Layer 14 of a small transformer language model trained on English Wikipedia (25 layers, counted from 0, width 64).
A neuron's activation on a vector x is GELU(weights . x + bias), where the dot is the dot product.

Input weights of the MLP neurons that the questions are about. A number n stands for n times 0.005.
n1 (bias -0.065): -24 -21 -11 -31 -34 2 -18 8 -22 -21 -30 -21 2 -5 43 7 19 -4 -7 28 -8 -16 22 -9 -9 -23 -32 -1 38 19 12 32 -37 46 28 -18 -9 14 33 6 -19 -2 -30 22 -12 38 14 44 14 -17 -4 20 -38 10 9 -4 -4 -14 0 13 22 -1 1 38
n2 (bias -0.050): 15 14 -6 0 37 24 6 21 -41 6 21 38 -43 -18 4 -28 44 -35 24 13 -20 44 -19 -4 -21 -5 5 -2 -19 -1 20 51 -3 66 12 -2 -7 -45 68 -16 9 -41 28 -46 -1 6 -26 -2 -1 -26 -24 -35 -17 4 31 -18 -22 -49 -21 20 1 -23 4 14
n14 (bias -0.057): 8 -14 13 -42 20 -11 -31 16 -27 -34 -4 63 -66 -39 4 14 49 -11 46 -21 21 69 5 -26 -10 -12 -42 21 41 -6 2 12 29 37 -13 -18 -14 3 37 -37 20 -5 10 -30 -5 -24 -19 63 17 35 -29 -5 -68 16 31 -10 -8 10 -16 64 37 10 -6 4
n19 (bias -0.056): 47 12 -19 -9 36 14 -21 -10 -11 -9 9 -28 -19 -4 30 19 28 57 -17 -22 -19 37 -16 -23 -11 -15 -35 -7 -37 -8 45 16 -3 -1 53 -6 -3 27 -33 -28 11 35 17 -4 -8 -24 -51 74 28 18 -23 -13 3 -16 12 -19 10 -1 48 10 10 -36 16 -1
n26 (bias -0.040): -8 25 -40 15 9 41 -5 -14 -45 -27 -18 -5 9 14 30 33 -14 -18 27 44 9 11 -18 -13 32 19 -44 48 7 22 25 49 -55 27 38 13 14 -32 -20 -7 -18 -35 34 3 -33 -20 17 -14 34 -41 5 8 -2 -19 22 -21 -27 -13 -4 -21 6 -27 15 -33
n39 (bias -0.051): 18 -20 13 -15 -4 0 -8 32 -8 -6 6 63 -21 9 -20 -9 14 24 9 -1 39 48 -11 0 46 -66 -15 -12 -69 3 1 19 -20 -4 -9 -13 -18 28 -64 -28 19 -15 8 14 24 10 -22 -7 10 6 28 -39 13 -17 16 4 0 30 36 20 4 -26 7 -42
n43 (bias -0.029): -14 -20 5 9 6 5 23 -14 4 -12 -33 18 24 12 6 36 18 -1 39 -10 19 11 -14 12 26 -6 -10 3 -3 19 8 -13 -5 6 -13 -6 -6 -28 -1 -20 19 -17 -8 -17 -30 8 -7 -4 -42 14 25 -19 14 -1 35 34 7 11 20 1 -20 -15 -6 -24
n46 (bias -0.019): 35 -21 -28 10 2 9 7 -26 3 -31 -14 -17 -3 16 11 -6 12 -9 -32 6 -1 24 25 -14 6 12 -4 20 -3 24 -6 17 -18 5 -32 -16 -18 2 18 -27 8 -12 1 -40 15 3 1 -23 11 -41 -29 -22 10 19 4 14 -10 7 26 -3 28 -25 20 24
n54 (bias -0.029): 24 -27 51 -35 42 13 24 -10 10 -2 -11 41 -11 7 -10 50 41 3 -6 -9 -4 -9 27 -28 30 5 -9 3 13 38 -26 16 5 44 7 -12 -9 -6 -5 7 -29 -25 0 -5 -11 -19 9 25 20 0 -22 -3 -18 0 36 -1 30 -13 12 -28 3 -45 -17 -4
n116 (bias -0.054): 7 -6 37 3 -21 33 2 -19 10 4 -26 10 -13 -42 3 19 47 -5 -30 7 -30 20 41 -34 -33 -4 20 58 -9 4 13 -7 -24 19 23 21 -3 -33 16 -29 19 -42 4 -47 -27 23 8 25 -17 -22 -8 38 -30 18 8 19 -6 -13 -25 37 21 32 22 11
n117 (bias -0.021): 38 -63 -5 20 11 94 49 16 -38 16 -19 -3 -22 24 28 -10 -7 -37 -3 7 -20 14 -3 -8 0 2 -56 15 -3 -6 17 24 -10 -16 -26 -36 -39 19 14 2 17 -40 9 50 0 -3 -7 -33 56 0 0 21 13 -16 18 14 -12 -3 -6 22 -39 -29 23 -3
n124 (bias -0.046): 7 -56 18 -5 29 45 47 -18 -20 14 0 21 51 39 15 36 -3 39 -18 -11 -13 -8 5 -23 -4 -11 2 28 -56 -32 49 -5 -16 15 21 -21 -12 59 23 -60 35 -16 -29 19 -19 -19 -12 -40 18 3 29 -5 19 35 -49 4 -22 -6 -20 35 35 24 52 -18
n137 (bias 0.003): 0 18 1 2 14 -14 10 37 9 -4 -31 8 -7 19 -1 -30 -6 6 5 -19 -27 -1 7 10 30 17 -35 56 -2 -15 22 32 -10 7 8 -41 -35 -1 -16 7 -3 -13 11 -10 -35 -12 -8 29 4 -12 1 -16 4 6 5 40 22 18 -7 -27 -26 -17 -9 -25
n155 (bias -0.018): 20 22 25 -11 21 -18 29 -10 -17 -9 13 -53 25 12 -6 10 -23 10 4 -6 21 12 1 -7 -14 -9 -9 2 2 -22 -11 28 8 10 -10 -11 22 -14 1 39 -11 8 14 -30 -34 7 -3 30 22 -27 -10 -12 -30 4 11 31 -32 -49 22 28 -20 -13 -4 -32
n166 (bias -0.010): -28 10 -24 -31 27 -4 -31 12 1 -7 27 19 15 -5 -11 2 -23 9 10 37 -53 47 28 21 39 -7 6 25 9 -27 2 20 -79 1 -12 -28 -28 3 51 8 4 -63 47 -2 -20 -4 -26 37 -24 -4 14 2 1 38 -15 -2 -66 -17 29 4 -6 -28 55 24
n168 (bias -0.059): 3 24 14 -11 33 11 13 -6 4 -7 6 -29 -8 -22 19 -6 -20 -17 9 8 -34 6 1 -16 10 5 -26 11 -8 -13 5 -18 3 -25 40 21 10 23 -12 -2 2 -29 13 -41 -2 -24 -27 -20 26 -7 8 -7 1 -6 -6 19 -12 12 7 -12 -8 -4 -1 -8
n174 (bias -0.012): 7 2 41 -4 10 -14 -19 32 -19 -11 -11 -7 -9 -17 -9 8 9 18 33 20 -29 4 -31 3 6 -10 26 -12 21 2 -4 8 13 3 21 13 -1 -6 -12 4 -14 -5 20 -23 -2 -54 -24 30 -2 1 22 39 -12 -11 33 -11 19 -9 -17 -1 -31 22 -17 -23
n186 (bias -0.077): 17 -2 -11 1 32 73 33 -15 12 3 -8 -35 7 -44 53 43 40 58 -22 24 8 -2 -10 -14 8 -12 8 19 -58 -47 44 30 -19 -31 6 -30 -39 60 -21 -44 32 -62 0 55 28 -23 -31 12 10 -23 -34 -21 7 -41 -21 -39 -26 -5 14 47 2 -2 9 -20
n210 (bias -0.036): 36 -13 -22 -21 33 28 19 3 -25 10 -18 -22 18 -12 -1 -19 -41 -49 19 44 -40 44 35 -18 -36 -3 3 6 -9 -6 -8 2 12 3 63 13 15 31 -3 -18 20 -21 11 -12 -13 -18 -23 -10 9 -30 -42 46 -14 -46 -5 11 15 15 4 20 -25 30 33 -24
n221 (bias -0.017): 23 7 41 -1 -11 11 2 -20 1 -30 -8 -5 -4 -6 12 1 -19 1 48 -12 30 14 30 -11 26 -15 -3 -10 35 -3 -24 15 -3 -29 21 -14 8 16 12 -25 -38 21 26 -18 -16 -24 16 41 -30 -41 27 -14 -12 -3 23 19 -2 -22 -15 -7 23 17 -6 -26
n232 (bias -0.050): 37 -15 -21 -22 18 37 21 -7 -12 4 -41 51 5 -56 -5 17 41 -22 3 43 10 6 -6 -12 71 21 -10 -12 -9 -43 -3 27 -37 59 -39 -10 -37 8 -2 16 18 6 31 13 -5 -11 -6 -17 -12 -3 12 2 20 12 0 -8 -81 0 -26 14 -37 -38 22 11
n240 (bias -0.067): 8 3 -24 30 44 -42 -13 -47 -50 -16 -7 -8 -17 -35 55 22 45 6 27 -15 -38 18 -15 -12 47 -33 -32 24 -42 23 30 26 23 32 26 -6 41 -6 24 -9 13 -33 7 12 -16 -29 -46 23 -2 -51 8 -45 12 3 17 57 -27 1 44 54 -18 -15 13 -42
n247 (bias -0.032): -7 -5 -21 21 34 29 -41 22 -18 0 -18 -26 -28 27 -24 6 12 5 8 15 -33 40 -7 0 -21 16 -15 -22 1 -13 32 36 -19 -2 60 5 -8 8 20 -16 35 17 12 -18 -8 10 -2 -11 -48 2 14 -60 -45 38 5 36 -36 -8 22 -26 -20 -58 47 -28
n251 (bias -0.032): 11 -9 -24 7 27 11 23 4 -1 4 -12 -8 12 15 19 -36 7 -6 -32 52 -9 -14 22 5 14 3 4 17 -38 20 -6 7 -7 12 -13 -24 -1 22 -19 -8 19 21 13 -2 -10 3 -23 -7 -33 -13 -13 5 -6 -49 27 4 11 4 67 8 -26 16 22 11

Each question shows a token from some text and the vector x that enters the MLP there. A number n stands for n times 0.054.

"s": -17 50 -6 1 26 -31 -24 -23 -4 41 40 -5 -12 9 -1 -48 -22 -16 -10 0 -16 -3 7 45 -1 27 2 -5 14 -10 20 -3 20 -7 -3 -10 12 8 -17 8 -20 -7 -2 26 3 -7 10 7 15 -3 -31 6 4 -5 1 -71 16 -1 -2 -31 11 2 4 18
The two highest activations, in order: n166, n19

"|": -8 12 -22 18 -11 -67 -2 -2 17 41 7 -32 -5 18 -7 3 10 9 -1 -40 -6 -4 -27 -26 13 15 -3 -2 6 2 -13 2 -18 29 -25 -16 4 55 -23 -8 -7 12 5 12 -23 21 40 8 4 34 -13 13 -12 18 -9 -10 15 -6 -59 13 23 -14 -1 18
The two highest activations, in order: n1, n137

"ak": 13 26 6 32 -29 -28 -1 0 3 16 2 13 3 11 -6 -20 -1 -39 -10 -29 -6 -15 -9 79 18 35 -36 -25 -13 0 -7 -66 10 22 2 8 -5 3 11 5 -19 19 -10 20 -8 7 4 -14 -1 -10 3 -11 0 12 -25 29 8 20 -1 -25 -19 4 -15 22
The neuron with the highest activation: n137

" In": -5 0 7 16 -24 -28 -13 -29 -14 38 4 -25 -3 -4 -27 -41 1 17 11 -30 -2 -8 46 26 -5 39 1 -2 17 25 -19 -31 -24 11 -30 26 28 31 -23 -23 -15 -15 15 -9 38 11 -9 -2 -6 23 -16 6 -17 -17 17 -4 7 23 -26 -6 10 -2 24 15
The neuron with the highest activation: n46

"um": -6 29 -13 11 20 -46 12 5 -20 26 16 6 31 -3 -9 -40 -13 -46 5 -15 22 -29 -15 61 10 18 -1 -22 -37 1 2 -34 38 12 -3 -4 32 15 -13 0 -29 11 6 26 14 17 30 -23 -7 3 5 -11 -13 -3 -20 26 -4 2 22 -4 -17 -3 -21 -18
Which three neurons fire most, strongest first? n251, n155, n240

"ain": -15 8 -8 9 17 1 -16 -10 30 31 -11 -31 7 8 -14 -16 9 -17 6 -12 7 -18 -2 40 16 53 -7 -9 -3 28 7 -50 18 27 -2 -10 27 3 -9 -8 -6 -11 -9 18 -4 13 27 -55 12 -32 -6 -10 1 19 -46 8 25 10 -20 -12 16 -44 -2 3
The neuron with the highest activation: n46

" ==": -13 10 -8 0 16 1 6 -25 -34 55 10 -19 -9 1 1 -53 -21 -12 40 -34 0 -50 -25 46 -5 20 -12 1 5 10 16 23 23 -14 -9 5 8 2 -2 20 -4 -14 37 27 -21 -3 -3 -18 17 -2 -18 11 16 8 -15 -14 5 10 18 -21 7 9 -28 5
Which neuron fires most, and how strongly? n117, at about 0.95

"92": -4 -2 36 24 -16 7 -5 -10 -9 24 29 12 -9 8 -4 -26 -25 10 -7 -66 -8 1 -6 20 -17 10 -12 -23 4 13 28 6 9 -28 -31 12 8 -3 -25 32 14 43 13 -12 5 17 -9 0 1 35 5 0 27 -4 -16 -27 35 -17 -14 -1 4 -34 -42 0
The neuron with the highest activation: n19

"re": -4 27 -48 9 -10 -28 19 -11 -12 8 -2 -4 9 -1 21 -14 -19 -10 -3 -21 13 -15 -5 39 4 15 2 -3 -4 -8 8 4 -16 -50 -22 38 30 37 -30 -9 0 -2 -18 50 -1 18 3 9 -7 9 -53 -44 27 -5 -31 1 8 17 -4 19 22 7 27 1
Which neuron fires most, and how strongly? n186, at about 1.9

" the": -20 -13 7 8 -25 -18 12 17 -15 50 -16 -12 11 -25 21 -3 14 0 16 -32 -8 -24 8 43 -22 53 -5 3 22 16 -12 -56 -10 0 -9 15 -4 -21 -10 -2 -11 -26 -9 -9 9 6 1 -4 -6 57 4 17 12 -16 -1 -14 22 0 -18 -6 5 -12 15 -6
The neuron with the highest activation: n43

"ate": 1 34 -21 -21 -14 1 -42 20 -15 16 7 -5 -14 -2 19 -37 -19 21 3 -36 -34 -7 -45 40 2 41 -15 -6 18 -11 1 -6 20 -26 24 32 28 12 -19 8 -8 11 -7 -2 17 5 5 17 37 -4 -21 17 -3 14 -19 -16 -11 0 -5 -32 37 -24 8 4
Which neuron fires most, and how strongly? n19, at about 1.7

"al": -21 24 -10 4 0 -27 13 -3 -8 34 17 -3 -27 16 1 -58 8 -3 5 -53 17 -12 -5 63 -10 38 -24 -19 1 1 -5 -28 6 17 36 -10 -8 10 -5 -1 -4 -13 -2 -7 18 7 12 12 37 0 -30 9 -2 0 -8 -9 23 3 -21 -16 27 2 -20 -19
The neuron with the highest activation: n137

")": -27 22 -12 12 2 -43 -12 -8 2 51 13 -2 15 -17 -10 -10 -43 -5 12 1 -22 -40 15 24 13 25 -11 4 -24 -20 10 -66 -16 -9 -11 1 2 21 -28 14 -2 20 0 18 1 2 12 0 9 -6 11 36 22 24 -10 22 1 5 10 -45 30 -4 -13 -6
Which three neurons fire most, strongest first? n168, n137, n166

"\n": -24 -16 -7 -4 -29 -3 10 0 3 69 -8 -4 -6 -13 1 -2 9 -15 -2 -44 -25 1 8 58 -5 12 -24 23 1 -28 -21 8 -33 -7 -1 -35 5 40 22 2 -2 -6 45 -11 -18 1 -10 15 3 -5 20 6 18 -4 13 21 1 3 10 -8 -9 -12 -9 2
Which three neurons fire most, strongest first? n166, n137, n117

"==": -24 15 -13 3 19 -14 13 2 -18 61 10 -13 -4 -8 -12 -54 -25 -33 17 -41 -25 -22 -14 17 -1 7 -20 16 25 10 18 6 20 -26 1 0 28 19 -6 -5 -27 -23 27 10 -15 16 22 -5 11 -6 -9 27 -7 21 -14 17 -6 32 -11 -10 20 3 -26 0
The two highest activations, in order: n137, n168

"struction": -3 8 24 0 4 -10 -28 -8 -7 52 -10 17 -4 37 -23 6 -3 -5 2 -50 16 8 -11 17 -35 55 -8 -17 18 5 -9 26 -6 -1 -23 8 -10 -16 -6 15 -20 -1 25 19 4 17 12 2 4 -2 -19 3 -7 40 -29 -40 -7 10 -31 0 14 -28 -26 1
Which neuron fires most, and how strongly? n54, at about 0.48

"end": -3 32 3 1 -1 -23 21 33 15 0 4 -19 25 3 -10 -12 -8 18 -6 -25 -7 -17 -10 65 -14 39 -25 -34 19 4 12 -19 -10 -36 16 39 37 24 -10 15 -34 9 -17 -5 -17 13 10 -8 -38 10 -21 -6 -3 10 -35 -6 14 2 12 -20 -10 -31 -11 16
Which neuron fires most, and how strongly? n247, at about 0.6

" K": -22 3 8 12 -20 -17 -17 28 -9 39 -6 -1 11 3 -28 -15 14 -26 12 -27 -14 -16 29 62 25 -10 -20 -1 8 -8 -10 -26 -17 -11 -20 15 -16 13 -32 2 -21 33 -33 31 4 15 25 -29 8 11 3 -8 18 -28 -5 2 36 14 -8 -4 -16 22 -22 22
The neuron with the highest activation: n137

"et": -5 15 3 24 -20 13 -30 -2 25 19 25 -23 -27 -16 -13 -28 0 31 -17 -19 11 -21 -10 45 28 12 -16 -11 2 -3 2 -27 11 3 -33 39 -4 53 -25 6 9 3 -11 34 -17 10 4 -30 6 -9 -42 -25 12 -2 -29 1 12 40 16 -9 -7 -18 5 8
Which three neurons fire most, strongest first? n186, n39, n251

"round": -9 0 0 55 8 7 -33 4 19 22 -2 -16 3 6 15 8 -9 9 -27 -47 -7 -12 -20 34 -1 53 7 -16 26 1 3 -7 -17 -11 -36 53 -2 31 -16 -1 -7 13 1 -4 -37 2 -4 -18 1 18 -39 -14 -1 24 -6 1 -5 6 9 -3 10 -40 -9 5
Which three neurons fire most, strongest first? n247, n46, n19

"ac": -32 22 1 30 35 -26 -13 7 8 23 37 15 6 6 -8 13 11 -12 9 -32 9 -14 -4 32 -11 30 -2 -17 14 35 -39 -7 -24 9 -35 38 7 -3 -20 -5 -14 -7 23 -17 6 -10 21 -20 42 -13 -6 -9 -8 15 -50 9 -11 3 -33 11 -17 -28 11 -19
The neuron with the highest activation: n26

"ity": -22 28 -26 5 37 -5 -27 -9 -14 37 2 24 -10 21 -2 -19 -24 -9 4 -8 13 -12 -17 61 -4 49 -4 -15 -6 13 -3 -19 -5 13 4 8 28 -41 6 -1 -8 -4 -11 19 5 22 16 -37 16 4 -27 5 14 13 33 -18 -15 -18 -3 -35 9 -30 -9 -14
Which neuron fires most, and how strongly? n26, at about 1.8

"===": -21 19 1 -10 -6 -28 -11 -9 -26 66 7 0 -24 -6 -2 -46 -3 7 10 -53 1 -30 -39 16 6 13 21 9 14 -1 9 10 -8 17 -27 -5 -12 37 -4 -6 -15 1 32 18 1 -9 22 -13 4 24 -31 29 2 5 16 -3 9 10 -15 34 5 -5 -22 -11
Which three neurons fire most, strongest first? n14, n137, n174

" Com": -18 24 16 -12 -4 -13 -10 23 -24 33 7 -29 13 15 -16 -1 4 19 29 -59 24 -20 -5 23 -22 16 15 -1 -8 -26 -26 4 -18 1 -27 21 8 21 -19 9 -37 -7 9 2 8 26 30 -24 31 31 -3 -13 -4 -18 9 3 -6 -3 -14 21 31 11 -29 -40
The neuron with the highest activation: n155

"80": 17 25 41 21 0 -8 -20 -8 -4 29 21 26 -23 16 -17 -13 -12 12 -4 -65 -11 -12 5 13 -10 32 -12 -27 -23 -3 20 -2 38 -17 -43 21 20 -20 -2 13 11 17 20 9 -13 10 -6 -17 -14 22 1 13 19 -12 -4 -30 23 0 6 -16 9 -45 -24 -15
The neuron with the highest activation: n19

"vi": 14 1 -1 -27 -28 2 12 -6 -29 -4 25 16 5 2 -4 -11 7 46 17 -44 -14 0 -13 46 -17 26 -22 -28 17 6 0 12 16 -31 -25 26 59 -18 -23 17 -24 12 -24 -35 -6 1 32 19 1 5 -1 11 -3 9 -40 -8 15 10 -9 8 8 -15 -27 18
The neuron with the highest activation: n155

"er": 11 -13 -6 -27 -30 -44 -13 27 -13 -16 8 -5 -7 4 -14 -13 2 8 12 -20 42 -42 -34 61 -11 2 -3 14 15 19 6 -7 -18 14 -27 7 -3 -3 -7 1 -27 18 -20 21 36 20 34 -1 25 13 11 -5 10 38 3 2 14 11 -23 -32 12 -15 -38 -24
The two highest activations, in order: n1, n39

" 2006": -23 1 49 23 -33 -15 -21 1 0 47 11 19 -5 15 -35 -21 -8 5 21 -40 -3 -20 15 7 -9 40 -7 -7 -10 8 5 -10 31 3 -55 3 3 -12 6 2 -7 20 11 16 8 18 -9 -9 -1 10 -5 7 10 22 -15 -12 8 -13 -21 9 16 -57 -31 3
The neuron with the highest activation: n54

" con": -7 -10 -6 -19 9 -8 -8 -61 -32 24 -16 -20 13 2 -13 -17 8 15 26 -27 -3 -35 8 54 13 45 15 -31 11 -13 -7 2 -13 3 -29 19 23 25 -32 17 -22 -19 7 16 -1 -8 33 -8 -14 12 5 24 -15 9 1 14 14 18 -24 -10 22 7 12 -17
Which neuron fires most, and how strongly? n221, at about 0.28

"il": -31 26 19 16 22 -7 -4 -11 39 13 5 1 -13 0 -2 18 1 1 -15 -53 -1 -20 14 25 -24 36 -10 -5 -23 18 9 -37 5 -1 -11 11 49 -22 32 -15 -7 -10 -33 -10 -10 9 51 -21 18 -11 -10 23 -17 8 -28 12 -4 2 -30 1 32 -26 1 -13
The neuron with the highest activation: n116

" a": -2 4 -12 15 9 -5 -19 -8 -22 40 32 -7 -4 -9 4 -40 12 -1 12 -42 -21 20 -7 16 5 19 5 7 -9 22 -24 -19 -10 -22 -24 23 34 -15 -20 -3 5 -11 -10 25 28 -10 -2 -40 5 47 -10 26 22 -26 33 -46 3 6 0 -1 -3 0 32 -17
Which neuron fires most, and how strongly? n117, at about 0.54